Layer 3 of a small transformer language model trained on English Wikipedia (11 layers, counted from 0, width 96).
A neuron's activation on a vector x is squared ReLU(weights . x), where the dot is the dot product.

Input weights of the MLP neurons that the questions are about. A number n stands for (n - 128) times 0.011.
n40: 122, 167, 119, 112, 75, 105, 99, 168, 79, 143, 174, 140, 99, 165, 115, 119, 160, 124, 161, 185, 186, 143, 202, 153, 131, 116, 158, 102, 132, 94, 185, 143, 128, 136, 124, 147, 130, 170, 167, 119, 166, 126, 162, 115, 119, 115, 107, 79, 155, 159, 107, 186, 151, 161, 128, 119, 152, 157, 102, 144, 111, 122, 156, 133, 120, 80, 110, 134, 188, 147, 67, 129, 132, 93, 61, 156, 97, 122, 141, 84, 110, 123, 141, 168, 156, 129, 158, 145, 103, 116, 131, 154, 178, 129, 126, 155
n43: 144, 99, 143, 123, 84, 180, 145, 189, 129, 106, 73, 137, 125, 132, 153, 71, 131, 139, 90, 104, 114, 137, 133, 108, 159, 158, 146, 105, 113, 95, 149, 175, 136, 173, 69, 100, 103, 156, 107, 138, 165, 162, 173, 106, 111, 106, 114, 166, 104, 103, 90, 114, 115, 128, 152, 160, 136, 178, 121, 124, 124, 111, 123, 124, 134, 145, 151, 82, 41, 132, 134, 132, 152, 95, 157, 142, 150, 136, 118, 170, 147, 170, 127, 98, 193, 99, 147, 126, 85, 127, 198, 148, 106, 131, 118, 173
n45: 176, 145, 132, 124, 187, 68, 36, 123, 117, 162, 29, 153, 82, 110, 140, 123, 113, 86, 126, 115, 135, 132, 98, 110, 116, 133, 123, 12, 109, 151, 126, 116, 106, 160, 128, 101, 140, 152, 78, 138, 144, 106, 127, 172, 165, 118, 192, 203, 87, 112, 113, 103, 129, 86, 131, 134, 60, 108, 159, 166, 41, 123, 125, 92, 154, 131, 188, 128, 116, 87, 102, 112, 141, 156, 72, 159, 165, 115, 204, 87, 83, 115, 189, 129, 189, 141, 32, 110, 177, 127, 167, 170, 107, 127, 83, 138
n51: 151, 136, 91, 105, 139, 79, 190, 103, 114, 121, 59, 163, 113, 166, 138, 149, 87, 100, 115, 124, 152, 114, 142, 133, 122, 134, 142, 160, 141, 147, 128, 134, 130, 141, 168, 147, 139, 108, 104, 155, 129, 172, 168, 117, 167, 143, 125, 117, 104, 120, 123, 209, 144, 143, 151, 159, 138, 130, 177, 125, 160, 146, 115, 90, 78, 135, 161, 41, 115, 133, 147, 188, 136, 87, 162, 129, 131, 125, 125, 123, 112, 114, 81, 101, 211, 135, 157, 141, 128, 95, 133, 79, 153, 133, 120, 74
n52: 96, 139, 100, 177, 97, 111, 146, 145, 22, 149, 152, 124, 135, 169, 144, 137, 130, 119, 109, 195, 120, 90, 123, 138, 79, 139, 113, 112, 128, 99, 161, 125, 99, 124, 121, 132, 116, 160, 165, 127, 125, 94, 166, 154, 163, 87, 154, 138, 169, 93, 152, 156, 77, 85, 102, 158, 162, 194, 110, 141, 115, 116, 142, 133, 83, 136, 146, 66, 121, 154, 118, 56, 162, 91, 166, 152, 150, 192, 120, 90, 159, 74, 183, 121, 151, 231, 88, 96, 29, 154, 81, 83, 138, 158, 116, 145
n54: 80, 111, 72, 151, 150, 85, 156, 133, 110, 126, 117, 150, 128, 153, 105, 73, 108, 116, 168, 140, 83, 149, 125, 135, 94, 100, 173, 157, 122, 142, 177, 137, 89, 74, 131, 102, 149, 160, 107, 161, 150, 122, 144, 124, 180, 97, 149, 128, 130, 159, 114, 127, 61, 122, 195, 164, 98, 130, 133, 148, 155, 161, 163, 109, 168, 122, 89, 131, 165, 160, 171, 177, 159, 149, 96, 132, 178, 107, 101, 120, 122, 148, 70, 133, 127, 30, 200, 168, 130, 182, 145, 123, 130, 93, 99, 185
n56: 169, 106, 104, 119, 109, 82, 109, 189, 118, 135, 154, 70, 77, 108, 107, 75, 103, 89, 138, 166, 129, 108, 111, 166, 87, 157, 129, 140, 146, 54, 161, 136, 123, 116, 110, 93, 126, 127, 130, 149, 195, 156, 74, 135, 141, 153, 141, 119, 80, 117, 162, 183, 129, 166, 160, 170, 154, 150, 96, 185, 109, 102, 101, 80, 124, 127, 116, 162, 113, 152, 132, 75, 126, 107, 98, 140, 88, 80, 94, 93, 128, 133, 150, 144, 95, 72, 118, 155, 72, 87, 84, 143, 111, 91, 38, 194
n73: 95, 148, 141, 84, 139, 118, 104, 108, 113, 125, 123, 148, 101, 97, 147, 99, 124, 130, 143, 127, 178, 202, 99, 100, 168, 132, 91, 147, 129, 89, 155, 183, 115, 213, 127, 197, 109, 141, 122, 174, 127, 99, 133, 214, 158, 161, 151, 105, 122, 83, 150, 130, 144, 119, 135, 107, 127, 125, 95, 95, 97, 161, 145, 96, 133, 195, 100, 152, 112, 124, 47, 127, 72, 180, 53, 110, 87, 181, 158, 84, 198, 147, 159, 95, 72, 171, 62, 93, 107, 165, 65, 104, 55, 61, 140, 142
n83: 125, 86, 107, 139, 131, 137, 197, 118, 131, 131, 84, 95, 86, 170, 147, 111, 110, 110, 71, 58, 145, 152, 124, 135, 118, 142, 68, 141, 89, 168, 177, 110, 89, 162, 129, 189, 118, 148, 119, 139, 128, 122, 145, 133, 171, 115, 125, 68, 145, 113, 121, 144, 98, 140, 108, 118, 122, 145, 102, 113, 122, 154, 100, 148, 135, 75, 85, 130, 108, 209, 103, 204, 156, 143, 133, 109, 77, 136, 138, 98, 130, 128, 144, 106, 94, 134, 147, 174, 112, 124, 125, 169, 85, 188, 70, 142
n85: 100, 114, 128, 72, 150, 111, 125, 170, 144, 199, 79, 154, 121, 205, 193, 137, 117, 97, 124, 121, 181, 131, 99, 160, 171, 199, 107, 125, 106, 147, 74, 194, 70, 103, 165, 141, 89, 158, 143, 161, 165, 161, 187, 106, 112, 153, 150, 131, 132, 145, 63, 123, 108, 160, 123, 128, 107, 125, 144, 188, 104, 193, 113, 132, 136, 178, 129, 107, 144, 161, 166, 133, 154, 127, 111, 121, 140, 116, 138, 183, 145, 134, 126, 114, 115, 80, 151, 110, 158, 147, 128, 196, 85, 152, 101, 61
n92: 120, 129, 91, 189, 171, 112, 103, 120, 207, 101, 109, 170, 117, 182, 99, 131, 71, 147, 107, 103, 128, 138, 121, 103, 124, 119, 72, 105, 161, 81, 66, 108, 85, 150, 133, 145, 127, 122, 123, 146, 97, 150, 172, 129, 118, 166, 83, 109, 107, 152, 194, 117, 129, 93, 97, 100, 123, 144, 152, 129, 85, 88, 117, 144, 106, 113, 106, 117, 81, 167, 126, 145, 180, 130, 146, 120, 131, 121, 148, 177, 139, 126, 82, 32, 87, 106, 103, 123, 169, 114, 87, 152, 129, 91, 113, 104
n93: 136, 61, 86, 141, 82, 62, 41, 155, 150, 145, 68, 87, 140, 109, 153, 124, 112, 149, 118, 137, 125, 147, 132, 92, 132, 134, 66, 164, 110, 146, 180, 146, 94, 173, 142, 193, 83, 136, 73, 172, 153, 127, 160, 146, 114, 121, 124, 53, 177, 99, 96, 113, 190, 154, 146, 147, 166, 164, 106, 88, 105, 116, 204, 120, 153, 96, 155, 180, 64, 143, 121, 113, 83, 90, 112, 120, 115, 158, 165, 140, 144, 116, 202, 123, 106, 151, 143, 136, 104, 154, 140, 152, 128, 131, 114, 186
n95: 114, 118, 128, 128, 82, 137, 122, 194, 97, 92, 115, 122, 146, 127, 194, 87, 167, 131, 157, 137, 96, 96, 115, 137, 176, 125, 135, 130, 152, 135, 143, 147, 100, 105, 121, 160, 156, 119, 136, 163, 90, 178, 114, 106, 148, 109, 162, 95, 142, 104, 107, 72, 112, 143, 197, 146, 155, 154, 57, 88, 123, 106, 168, 89, 123, 146, 166, 140, 128, 157, 114, 98, 152, 132, 74, 156, 92, 168, 130, 101, 131, 109, 156, 123, 89, 134, 147, 143, 118, 122, 105, 119, 122, 143, 120, 129
n97: 163, 160, 43, 148, 156, 176, 138, 170, 189, 79, 74, 85, 101, 147, 124, 124, 140, 187, 80, 75, 107, 144, 170, 135, 86, 123, 117, 126, 106, 132, 120, 178, 137, 159, 108, 101, 85, 100, 149, 153, 77, 181, 181, 147, 159, 129, 128, 139, 85, 172, 129, 145, 154, 131, 174, 108, 71, 132, 215, 72, 74, 115, 125, 125, 143, 162, 97, 84, 125, 100, 141, 169, 107, 178, 200, 143, 89, 212, 68, 154, 92, 155, 94, 103, 158, 172, 136, 162, 166, 126, 77, 159, 66, 109, 53, 128
n117: 131, 100, 108, 92, 186, 115, 120, 75, 193, 144, 136, 107, 175, 68, 77, 140, 78, 134, 136, 122, 101, 78, 140, 143, 168, 131, 99, 182, 91, 156, 84, 127, 93, 111, 116, 108, 130, 136, 133, 134, 123, 151, 194, 124, 125, 131, 186, 107, 85, 165, 143, 163, 82, 91, 145, 109, 52, 117, 123, 155, 123, 150, 124, 172, 101, 106, 206, 95, 203, 134, 123, 128, 94, 124, 124, 136, 131, 139, 106, 137, 143, 69, 128, 147, 133, 152, 172, 161, 84, 108, 134, 132, 124, 50, 153, 163
n131: 153, 101, 81, 122, 124, 95, 151, 141, 100, 136, 117, 142, 128, 145, 80, 112, 134, 135, 119, 128, 94, 151, 117, 97, 146, 109, 119, 136, 73, 134, 159, 158, 120, 103, 58, 153, 63, 170, 101, 174, 145, 109, 70, 127, 142, 127, 167, 97, 122, 82, 152, 111, 169, 161, 113, 160, 114, 173, 106, 66, 104, 131, 117, 106, 96, 103, 162, 172, 111, 151, 105, 164, 105, 94, 74, 148, 103, 115, 142, 111, 131, 132, 99, 141, 168, 101, 70, 154, 80, 155, 126, 135, 192, 112, 123, 83
n143: 180, 118, 178, 145, 113, 181, 165, 75, 125, 73, 155, 153, 112, 133, 87, 91, 97, 117, 88, 147, 164, 129, 98, 178, 107, 131, 156, 112, 67, 125, 74, 157, 73, 88, 152, 174, 149, 201, 114, 136, 139, 112, 168, 155, 116, 133, 146, 80, 148, 220, 112, 85, 123, 126, 127, 186, 128, 130, 160, 109, 73, 100, 209, 158, 88, 86, 104, 111, 110, 105, 140, 118, 96, 139, 150, 156, 106, 164, 118, 99, 167, 124, 185, 137, 157, 143, 192, 116, 124, 162, 187, 123, 139, 130, 156, 136
n146: 126, 144, 127, 87, 89, 104, 130, 192, 88, 142, 128, 143, 112, 186, 160, 89, 87, 98, 134, 125, 139, 149, 159, 106, 88, 114, 136, 109, 164, 134, 161, 127, 153, 170, 165, 180, 111, 169, 111, 132, 143, 170, 154, 110, 105, 103, 138, 71, 201, 117, 127, 168, 100, 116, 140, 136, 151, 95, 143, 116, 144, 150, 141, 157, 151, 148, 139, 138, 86, 159, 172, 151, 180, 114, 163, 167, 80, 157, 60, 147, 138, 176, 85, 101, 89, 64, 153, 147, 150, 139, 106, 83, 75, 139, 120, 142
n147: 125, 119, 67, 134, 112, 107, 113, 147, 59, 131, 125, 88, 129, 100, 171, 155, 126, 98, 126, 125, 118, 151, 135, 148, 108, 141, 161, 82, 187, 135, 169, 168, 117, 174, 102, 108, 200, 166, 155, 155, 162, 121, 114, 144, 170, 149, 149, 143, 142, 116, 100, 89, 46, 119, 123, 147, 141, 121, 122, 155, 130, 151, 139, 164, 103, 122, 122, 147, 151, 64, 88, 136, 152, 114, 133, 125, 175, 146, 147, 80, 100, 109, 197, 140, 128, 144, 107, 130, 99, 128, 169, 50, 172, 138, 95, 166
n159: 78, 48, 160, 182, 100, 163, 129, 156, 121, 122, 153, 106, 138, 135, 150, 177, 74, 73, 130, 138, 196, 106, 151, 75, 142, 98, 61, 83, 149, 123, 98, 81, 149, 154, 168, 178, 68, 122, 96, 118, 129, 145, 142, 178, 136, 144, 85, 128, 75, 92, 139, 163, 51, 101, 154, 133, 127, 143, 172, 157, 139, 135, 166, 136, 95, 167, 138, 92, 131, 107, 80, 109, 106, 196, 108, 155, 152, 187, 98, 144, 103, 164, 104, 74, 77, 138, 132, 152, 93, 163, 122, 123, 154, 59, 131, 132
n168: 114, 163, 107, 149, 213, 144, 66, 129, 215, 113, 69, 170, 100, 98, 141, 97, 78, 172, 119, 116, 140, 136, 165, 168, 190, 164, 152, 87, 118, 174, 105, 130, 132, 84, 121, 96, 133, 109, 106, 116, 108, 150, 131, 153, 99, 114, 171, 172, 150, 218, 138, 154, 149, 128, 95, 157, 131, 64, 175, 188, 158, 180, 128, 102, 138, 103, 198, 69, 78, 169, 152, 191, 154, 121, 86, 154, 149, 140, 75, 126, 93, 118, 116, 93, 150, 98, 170, 154, 117, 99, 91, 163, 74, 156, 132, 101
n179: 162, 107, 88, 141, 144, 98, 157, 176, 145, 141, 153, 104, 132, 131, 93, 182, 115, 136, 116, 114, 159, 127, 131, 104, 147, 159, 153, 124, 68, 135, 181, 150, 124, 102, 170, 150, 111, 186, 96, 136, 127, 112, 76, 119, 110, 156, 123, 96, 99, 45, 177, 127, 119, 124, 173, 160, 180, 105, 87, 170, 93, 65, 139, 135, 145, 77, 144, 181, 77, 162, 89, 148, 134, 116, 176, 130, 91, 102, 112, 116, 153, 119, 171, 93, 80, 105, 103, 155, 91, 151, 127, 133, 152, 175, 69, 181
n181: 119, 114, 132, 119, 103, 66, 131, 143, 77, 126, 100, 59, 87, 126, 146, 127, 186, 152, 68, 129, 175, 112, 150, 160, 133, 106, 140, 105, 166, 68, 75, 145, 122, 55, 158, 104, 146, 167, 150, 91, 197, 99, 197, 166, 164, 117, 145, 167, 145, 130, 135, 148, 78, 156, 89, 111, 107, 135, 93, 133, 185, 104, 136, 146, 165, 173, 59, 89, 146, 149, 196, 134, 150, 118, 122, 101, 141, 98, 135, 79, 175, 95, 111, 135, 186, 108, 95, 152, 146, 126, 163, 181, 139, 128, 97, 81
n184: 137, 164, 161, 108, 158, 115, 143, 173, 84, 134, 159, 113, 154, 161, 77, 52, 85, 143, 92, 114, 195, 145, 143, 112, 89, 96, 161, 107, 159, 157, 137, 103, 94, 114, 80, 68, 156, 142, 115, 135, 95, 183, 133, 138, 145, 160, 133, 91, 99, 138, 135, 107, 146, 130, 169, 135, 152, 92, 99, 125, 96, 98, 155, 147, 149, 109, 130, 197, 79, 117, 111, 116, 166, 160, 132, 109, 112, 90, 89, 122, 144, 129, 106, 125, 151, 50, 115, 141, 112, 152, 160, 125, 142, 138, 82, 70
n187: 144, 107, 81, 118, 172, 148, 126, 125, 90, 120, 145, 158, 108, 106, 97, 91, 81, 93, 103, 123, 118, 115, 148, 141, 121, 120, 176, 100, 138, 133, 153, 140, 155, 106, 134, 179, 69, 134, 110, 155, 105, 149, 149, 158, 144, 106, 114, 93, 150, 121, 95, 102, 144, 148, 110, 128, 171, 126, 119, 131, 117, 133, 148, 106, 114, 153, 99, 147, 171, 158, 127, 112, 160, 114, 145, 110, 123, 107, 128, 153, 123, 156, 92, 122, 152, 132, 132, 176, 108, 141, 113, 122, 93, 122, 128, 149

Each question shows a token from some text and the vector x that enters the MLP there. A number n stands for (n - 128) times 0.032.

", and": 93, 146, 137, 104, 103, 111, 139, 129, 130, 106, 106, 117, 129, 71, 109, 114, 121, 104, 95, 168, 134, 111, 150, 161, 156, 176, 102, 152, 146, 140, 168, 108, 94, 132, 111, 136, 183, 76, 178, 97, 144, 86, 73, 114, 115, 124, 80, 145, 115, 100, 113, 109, 162, 102, 122, 80, 137, 113, 195, 141, 52, 130, 135, 110, 140, 103, 115, 147, 156, 159, 218, 181, 144, 96, 135, 183, 114, 114, 121, 141, 90, 162, 146, 166, 111, 116, 91, 98, 95, 219, 134, 135, 147, 111, 141, 87
Which two neurons fire most, strongest first? n131, n56

"ters": 90, 205, 172, 154, 75, 152, 156, 123, 114, 156, 126, 102, 155, 84, 129, 135, 132, 106, 137, 100, 108, 110, 146, 149, 147, 175, 123, 181, 161, 161, 134, 81, 113, 104, 106, 136, 137, 58, 139, 105, 125, 112, 58, 134, 118, 109, 108, 166, 115, 92, 113, 95, 152, 118, 130, 85, 140, 105, 167, 142, 57, 126, 101, 125, 170, 111, 124, 161, 132, 114, 196, 140, 151, 65, 132, 176, 96, 114, 99, 182, 112, 163, 138, 177, 111, 109, 83, 98, 82, 161, 107, 121, 138, 80, 154, 129
Which neuron lights up most? n56

" h": 72, 144, 165, 186, 144, 127, 135, 116, 119, 139, 131, 160, 139, 97, 116, 145, 96, 153, 121, 93, 136, 136, 152, 141, 137, 128, 95, 153, 149, 102, 141, 98, 98, 130, 99, 155, 211, 98, 171, 75, 106, 109, 98, 122, 135, 93, 74, 116, 139, 78, 150, 134, 138, 96, 131, 150, 160, 109, 191, 141, 60, 137, 110, 134, 150, 88, 103, 124, 146, 161, 197, 165, 180, 79, 161, 128, 86, 91, 168, 181, 47, 123, 139, 127, 136, 101, 109, 83, 130, 171, 145, 157, 136, 97, 136, 133
Which neuron fires most, and how strongly? n92, at about 57

"2": 119, 154, 189, 130, 127, 104, 123, 157, 131, 146, 113, 116, 136, 101, 139, 154, 156, 117, 114, 151, 126, 122, 142, 186, 173, 186, 102, 182, 145, 135, 146, 124, 84, 100, 110, 176, 175, 51, 171, 106, 131, 97, 71, 161, 162, 115, 65, 144, 132, 88, 94, 108, 176, 136, 134, 130, 173, 105, 207, 136, 69, 126, 103, 132, 133, 119, 115, 114, 170, 159, 171, 128, 141, 115, 174, 149, 69, 129, 114, 193, 124, 145, 143, 172, 126, 113, 97, 109, 152, 174, 117, 142, 169, 124, 158, 123
Which neuron lights up most? n85

"\n": 71, 148, 184, 111, 118, 138, 160, 122, 140, 128, 94, 110, 152, 75, 104, 122, 155, 109, 112, 138, 116, 126, 159, 187, 137, 168, 121, 147, 153, 155, 118, 119, 96, 142, 96, 153, 171, 89, 154, 76, 119, 112, 86, 173, 131, 139, 111, 146, 113, 100, 108, 117, 175, 96, 114, 142, 144, 112, 180, 108, 49, 150, 137, 115, 148, 78, 81, 140, 171, 115, 181, 142, 152, 121, 159, 228, 85, 140, 141, 167, 78, 151, 142, 151, 124, 94, 76, 123, 136, 204, 121, 121, 136, 106, 140, 116
Which neuron lights up most? n97

" stand": 82, 148, 162, 163, 95, 125, 119, 121, 128, 153, 113, 122, 116, 72, 173, 111, 124, 127, 135, 112, 138, 155, 143, 159, 132, 153, 114, 122, 176, 128, 157, 94, 78, 119, 98, 147, 181, 85, 152, 50, 124, 102, 61, 117, 115, 79, 139, 120, 110, 124, 132, 86, 145, 115, 140, 100, 158, 94, 191, 126, 81, 180, 130, 151, 168, 127, 92, 144, 183, 152, 164, 137, 168, 69, 151, 150, 99, 146, 156, 195, 88, 166, 127, 147, 76, 90, 131, 102, 100, 189, 132, 148, 150, 142, 142, 154
Which three neurons fire most, strongest first? n146, n54, n147

" Gold": 123, 184, 155, 159, 100, 135, 185, 131, 142, 146, 123, 147, 135, 79, 115, 130, 148, 135, 95, 89, 125, 127, 150, 137, 121, 168, 104, 109, 118, 129, 142, 110, 107, 109, 75, 127, 186, 47, 162, 59, 134, 116, 28, 129, 149, 99, 114, 147, 146, 59, 109, 107, 145, 106, 101, 101, 158, 74, 161, 135, 102, 102, 116, 111, 167, 115, 118, 113, 186, 128, 169, 142, 114, 71, 167, 151, 87, 141, 145, 194, 96, 141, 156, 155, 110, 98, 99, 106, 127, 169, 125, 133, 167, 140, 145, 117
Which neuron lights up most? n179

"G": 127, 163, 168, 123, 102, 150, 141, 144, 112, 106, 108, 138, 149, 73, 133, 111, 138, 100, 122, 116, 140, 109, 166, 149, 112, 155, 119, 158, 144, 127, 148, 101, 95, 114, 100, 164, 166, 53, 160, 105, 133, 100, 53, 150, 144, 116, 111, 133, 101, 78, 120, 151, 185, 125, 116, 110, 157, 93, 177, 128, 94, 163, 89, 105, 148, 107, 111, 86, 141, 133, 193, 148, 139, 72, 186, 123, 104, 139, 172, 192, 106, 163, 127, 176, 128, 102, 105, 85, 95, 159, 134, 155, 192, 88, 155, 64
Which neuron fires most, and how strongly? n51, at about 12

" and": 97, 155, 131, 100, 117, 147, 146, 141, 134, 118, 114, 128, 140, 74, 95, 108, 103, 111, 98, 174, 102, 123, 126, 158, 161, 182, 100, 159, 162, 119, 138, 97, 81, 130, 101, 150, 176, 72, 172, 97, 139, 105, 74, 110, 126, 99, 60, 144, 144, 86, 100, 115, 162, 99, 113, 97, 129, 117, 179, 123, 49, 145, 113, 125, 148, 104, 96, 143, 154, 144, 212, 165, 108, 98, 149, 171, 106, 119, 126, 155, 119, 138, 146, 145, 130, 118, 107, 105, 90, 241, 140, 152, 132, 114, 155, 107
Which neuron fires most, and how strongly? n131, at about 0.2

"ition": 108, 216, 157, 119, 57, 141, 162, 105, 124, 130, 119, 132, 162, 80, 143, 141, 130, 123, 145, 116, 103, 94, 137, 154, 179, 170, 92, 140, 149, 135, 148, 67, 113, 123, 68, 159, 148, 77, 152, 101, 130, 122, 64, 158, 122, 127, 84, 132, 134, 71, 111, 67, 161, 116, 132, 81, 133, 94, 183, 140, 68, 147, 83, 107, 161, 129, 109, 148, 144, 130, 183, 99, 117, 107, 160, 172, 94, 123, 123, 163, 84, 162, 141, 165, 113, 117, 108, 103, 89, 146, 138, 156, 146, 107, 163, 119
Which neuron fires most, and how strongly? n95, at about 0.33

"O": 121, 176, 183, 121, 71, 138, 157, 101, 115, 122, 112, 112, 172, 91, 116, 142, 118, 108, 117, 125, 116, 104, 166, 134, 112, 160, 106, 148, 123, 125, 141, 73, 150, 119, 119, 150, 177, 36, 158, 129, 124, 104, 62, 132, 152, 116, 100, 136, 146, 66, 129, 132, 172, 109, 147, 103, 144, 100, 194, 140, 88, 190, 100, 96, 150, 111, 130, 95, 130, 157, 181, 131, 140, 96, 174, 131, 93, 98, 138, 164, 83, 144, 137, 197, 123, 108, 95, 76, 116, 155, 124, 124, 160, 97, 175, 81
Which neuron lights up most? n51

"u": 134, 173, 166, 129, 80, 135, 190, 99, 96, 144, 119, 149, 186, 126, 134, 128, 157, 119, 108, 129, 113, 141, 123, 200, 168, 169, 124, 159, 183, 119, 161, 54, 133, 121, 144, 174, 165, 108, 155, 101, 91, 97, 53, 112, 127, 114, 107, 135, 134, 87, 121, 89, 153, 123, 164, 128, 158, 94, 167, 138, 91, 134, 132, 121, 160, 128, 91, 106, 130, 130, 188, 153, 110, 126, 155, 146, 102, 119, 147, 177, 86, 145, 155, 131, 131, 86, 98, 127, 129, 198, 131, 177, 130, 83, 199, 106
Which neuron lights up most? n95

" (": 71, 166, 158, 120, 87, 141, 142, 105, 150, 135, 124, 140, 126, 84, 120, 133, 124, 135, 125, 154, 106, 120, 156, 153, 119, 154, 119, 167, 134, 152, 134, 109, 80, 101, 128, 136, 171, 107, 147, 74, 112, 107, 84, 144, 121, 146, 105, 140, 142, 60, 104, 126, 172, 71, 141, 130, 171, 128, 185, 136, 34, 178, 95, 93, 140, 144, 109, 157, 175, 137, 219, 108, 145, 104, 141, 153, 85, 164, 138, 147, 117, 137, 159, 157, 118, 82, 67, 95, 168, 188, 135, 125, 125, 84, 145, 110
Which three neurons fire most, strongest first? n73, n85, n45

"ests": 105, 169, 169, 162, 75, 140, 151, 108, 103, 155, 119, 116, 156, 97, 135, 136, 150, 104, 134, 107, 126, 104, 139, 155, 143, 191, 115, 142, 155, 169, 137, 72, 107, 136, 97, 141, 167, 51, 150, 93, 111, 100, 50, 147, 140, 113, 104, 157, 134, 94, 119, 90, 143, 117, 129, 80, 124, 89, 177, 151, 72, 131, 79, 130, 170, 109, 114, 129, 153, 114, 200, 136, 153, 78, 136, 171, 87, 96, 110, 190, 111, 161, 162, 177, 99, 116, 101, 99, 81, 155, 103, 136, 128, 89, 130, 135
Which neuron lights up most? n56

":": 76, 169, 190, 121, 88, 153, 131, 121, 145, 137, 100, 141, 134, 84, 132, 117, 100, 91, 107, 159, 114, 114, 165, 198, 146, 146, 120, 165, 141, 137, 161, 112, 123, 130, 99, 161, 172, 62, 158, 137, 114, 79, 70, 153, 129, 109, 82, 118, 155, 66, 113, 134, 155, 100, 128, 89, 168, 115, 167, 138, 69, 169, 124, 140, 149, 139, 109, 141, 168, 136, 214, 146, 172, 104, 173, 183, 101, 123, 115, 164, 125, 112, 148, 148, 139, 121, 98, 101, 123, 204, 149, 130, 138, 99, 134, 103
Which three neurons fire most, strongest first? n146, n52, n187

" surround": 69, 148, 116, 177, 82, 140, 107, 109, 114, 150, 85, 147, 160, 127, 105, 129, 140, 127, 122, 95, 102, 118, 153, 133, 167, 143, 123, 128, 179, 96, 165, 100, 99, 115, 84, 180, 139, 56, 156, 39, 154, 78, 66, 96, 134, 106, 105, 144, 153, 92, 139, 89, 160, 89, 123, 116, 135, 104, 183, 146, 90, 145, 148, 135, 149, 125, 88, 156, 186, 120, 141, 141, 70, 82, 144, 184, 115, 99, 156, 163, 114, 144, 152, 125, 105, 106, 103, 75, 117, 142, 145, 164, 104, 93, 116, 133
Which three neurons fire most, strongest first? n93, n45, n92

"\n\n": 98, 124, 188, 146, 96, 148, 142, 144, 138, 124, 94, 98, 146, 61, 104, 144, 126, 102, 109, 127, 139, 103, 147, 167, 158, 142, 109, 160, 142, 122, 126, 109, 119, 129, 125, 152, 177, 78, 153, 78, 111, 92, 87, 167, 149, 143, 134, 138, 114, 74, 95, 81, 164, 95, 106, 148, 140, 127, 174, 83, 61, 162, 114, 112, 141, 93, 93, 150, 186, 105, 176, 123, 175, 138, 139, 212, 87, 138, 115, 154, 91, 127, 151, 166, 151, 77, 108, 146, 89, 206, 119, 122, 137, 130, 168, 127
Which two neurons fire most, strongest first? n143, n159

" born": 97, 167, 164, 145, 116, 130, 109, 97, 142, 146, 130, 122, 130, 114, 148, 133, 178, 115, 134, 107, 154, 132, 166, 162, 151, 160, 138, 151, 145, 124, 144, 108, 103, 122, 108, 115, 169, 120, 139, 88, 108, 74, 68, 125, 95, 138, 124, 158, 129, 85, 107, 96, 180, 100, 86, 85, 174, 103, 194, 158, 71, 157, 113, 150, 174, 140, 96, 123, 170, 147, 183, 173, 113, 82, 145, 169, 115, 151, 101, 164, 107, 195, 103, 144, 84, 148, 74, 78, 90, 205, 151, 103, 138, 101, 136, 119
Which neuron lights up most? n73

"r": 137, 175, 155, 152, 93, 163, 173, 104, 148, 166, 124, 145, 168, 70, 139, 160, 154, 154, 104, 126, 114, 141, 147, 162, 185, 133, 112, 171, 183, 102, 138, 101, 131, 130, 154, 143, 160, 101, 155, 85, 175, 84, 41, 120, 122, 118, 70, 116, 97, 83, 127, 162, 140, 159, 144, 133, 135, 126, 125, 150, 64, 140, 154, 111, 157, 83, 106, 98, 112, 131, 179, 169, 124, 71, 164, 135, 82, 146, 113, 185, 97, 140, 154, 123, 181, 129, 167, 95, 110, 126, 110, 168, 129, 112, 139, 85
Which neuron lights up most? n51

" n": 101, 128, 145, 159, 124, 110, 153, 99, 102, 137, 125, 185, 131, 61, 113, 100, 132, 98, 119, 105, 123, 118, 164, 141, 174, 141, 115, 186, 153, 89, 132, 120, 124, 112, 132, 135, 164, 91, 153, 61, 120, 104, 73, 137, 155, 132, 93, 139, 126, 71, 172, 101, 124, 138, 136, 113, 170, 109, 178, 164, 28, 144, 141, 151, 154, 118, 94, 170, 144, 167, 184, 145, 152, 103, 164, 137, 83, 130, 140, 198, 62, 118, 115, 161, 106, 150, 103, 92, 149, 184, 122, 134, 154, 105, 132, 113
Which neuron lights up most? n92

" St.": 83, 140, 130, 130, 66, 161, 170, 114, 131, 136, 101, 105, 144, 88, 132, 114, 141, 111, 114, 122, 71, 146, 163, 135, 176, 99, 140, 150, 178, 125, 163, 151, 123, 136, 118, 147, 167, 81, 151, 96, 144, 102, 22, 130, 127, 75, 115, 123, 141, 102, 94, 116, 150, 104, 120, 141, 116, 92, 166, 156, 73, 152, 102, 110, 208, 97, 132, 112, 172, 145, 183, 131, 93, 80, 157, 160, 54, 119, 167, 149, 123, 169, 124, 150, 145, 148, 114, 121, 112, 181, 144, 155, 155, 112, 106, 102
Which neuron lights up most? n131

"- A": 90, 139, 175, 137, 120, 119, 136, 96, 131, 127, 135, 128, 132, 71, 103, 130, 120, 90, 85, 121, 125, 144, 157, 140, 115, 191, 92, 175, 158, 147, 128, 118, 133, 119, 136, 123, 181, 120, 167, 133, 102, 108, 71, 124, 129, 103, 92, 133, 150, 85, 101, 102, 192, 117, 159, 115, 142, 106, 172, 181, 93, 98, 132, 115, 167, 134, 134, 125, 188, 159, 214, 136, 150, 131, 182, 153, 74, 145, 163, 156, 83, 147, 148, 180, 161, 92, 83, 108, 114, 212, 135, 131, 147, 107, 153, 89
Which neuron lights up most? n184

" Mat": 84, 128, 181, 133, 95, 120, 183, 124, 106, 155, 133, 109, 119, 71, 139, 102, 138, 139, 71, 127, 119, 141, 128, 140, 145, 154, 106, 146, 154, 108, 117, 94, 107, 126, 117, 145, 185, 49, 138, 101, 82, 102, 55, 97, 124, 68, 111, 122, 139, 81, 120, 92, 152, 127, 139, 133, 149, 101, 139, 152, 86, 161, 139, 116, 187, 102, 122, 118, 176, 160, 166, 144, 139, 149, 177, 133, 103, 133, 143, 216, 51, 115, 121, 145, 144, 129, 135, 109, 129, 181, 180, 142, 111, 73, 123, 147
Which three neurons fire most, strongest first? n54, n83, n95

"ally": 109, 166, 174, 142, 99, 161, 147, 109, 115, 147, 120, 106, 142, 132, 135, 118, 140, 131, 131, 123, 125, 124, 128, 144, 132, 173, 106, 159, 134, 113, 140, 65, 105, 141, 108, 163, 178, 62, 169, 86, 127, 88, 75, 116, 145, 103, 86, 166, 117, 109, 122, 95, 149, 123, 120, 88, 161, 153, 216, 169, 74, 133, 99, 122, 191, 110, 106, 122, 136, 137, 169, 171, 150, 78, 140, 160, 94, 96, 93, 146, 102, 118, 131, 167, 143, 104, 67, 82, 105, 219, 138, 135, 127, 82, 154, 119
Which neuron lights up most? n52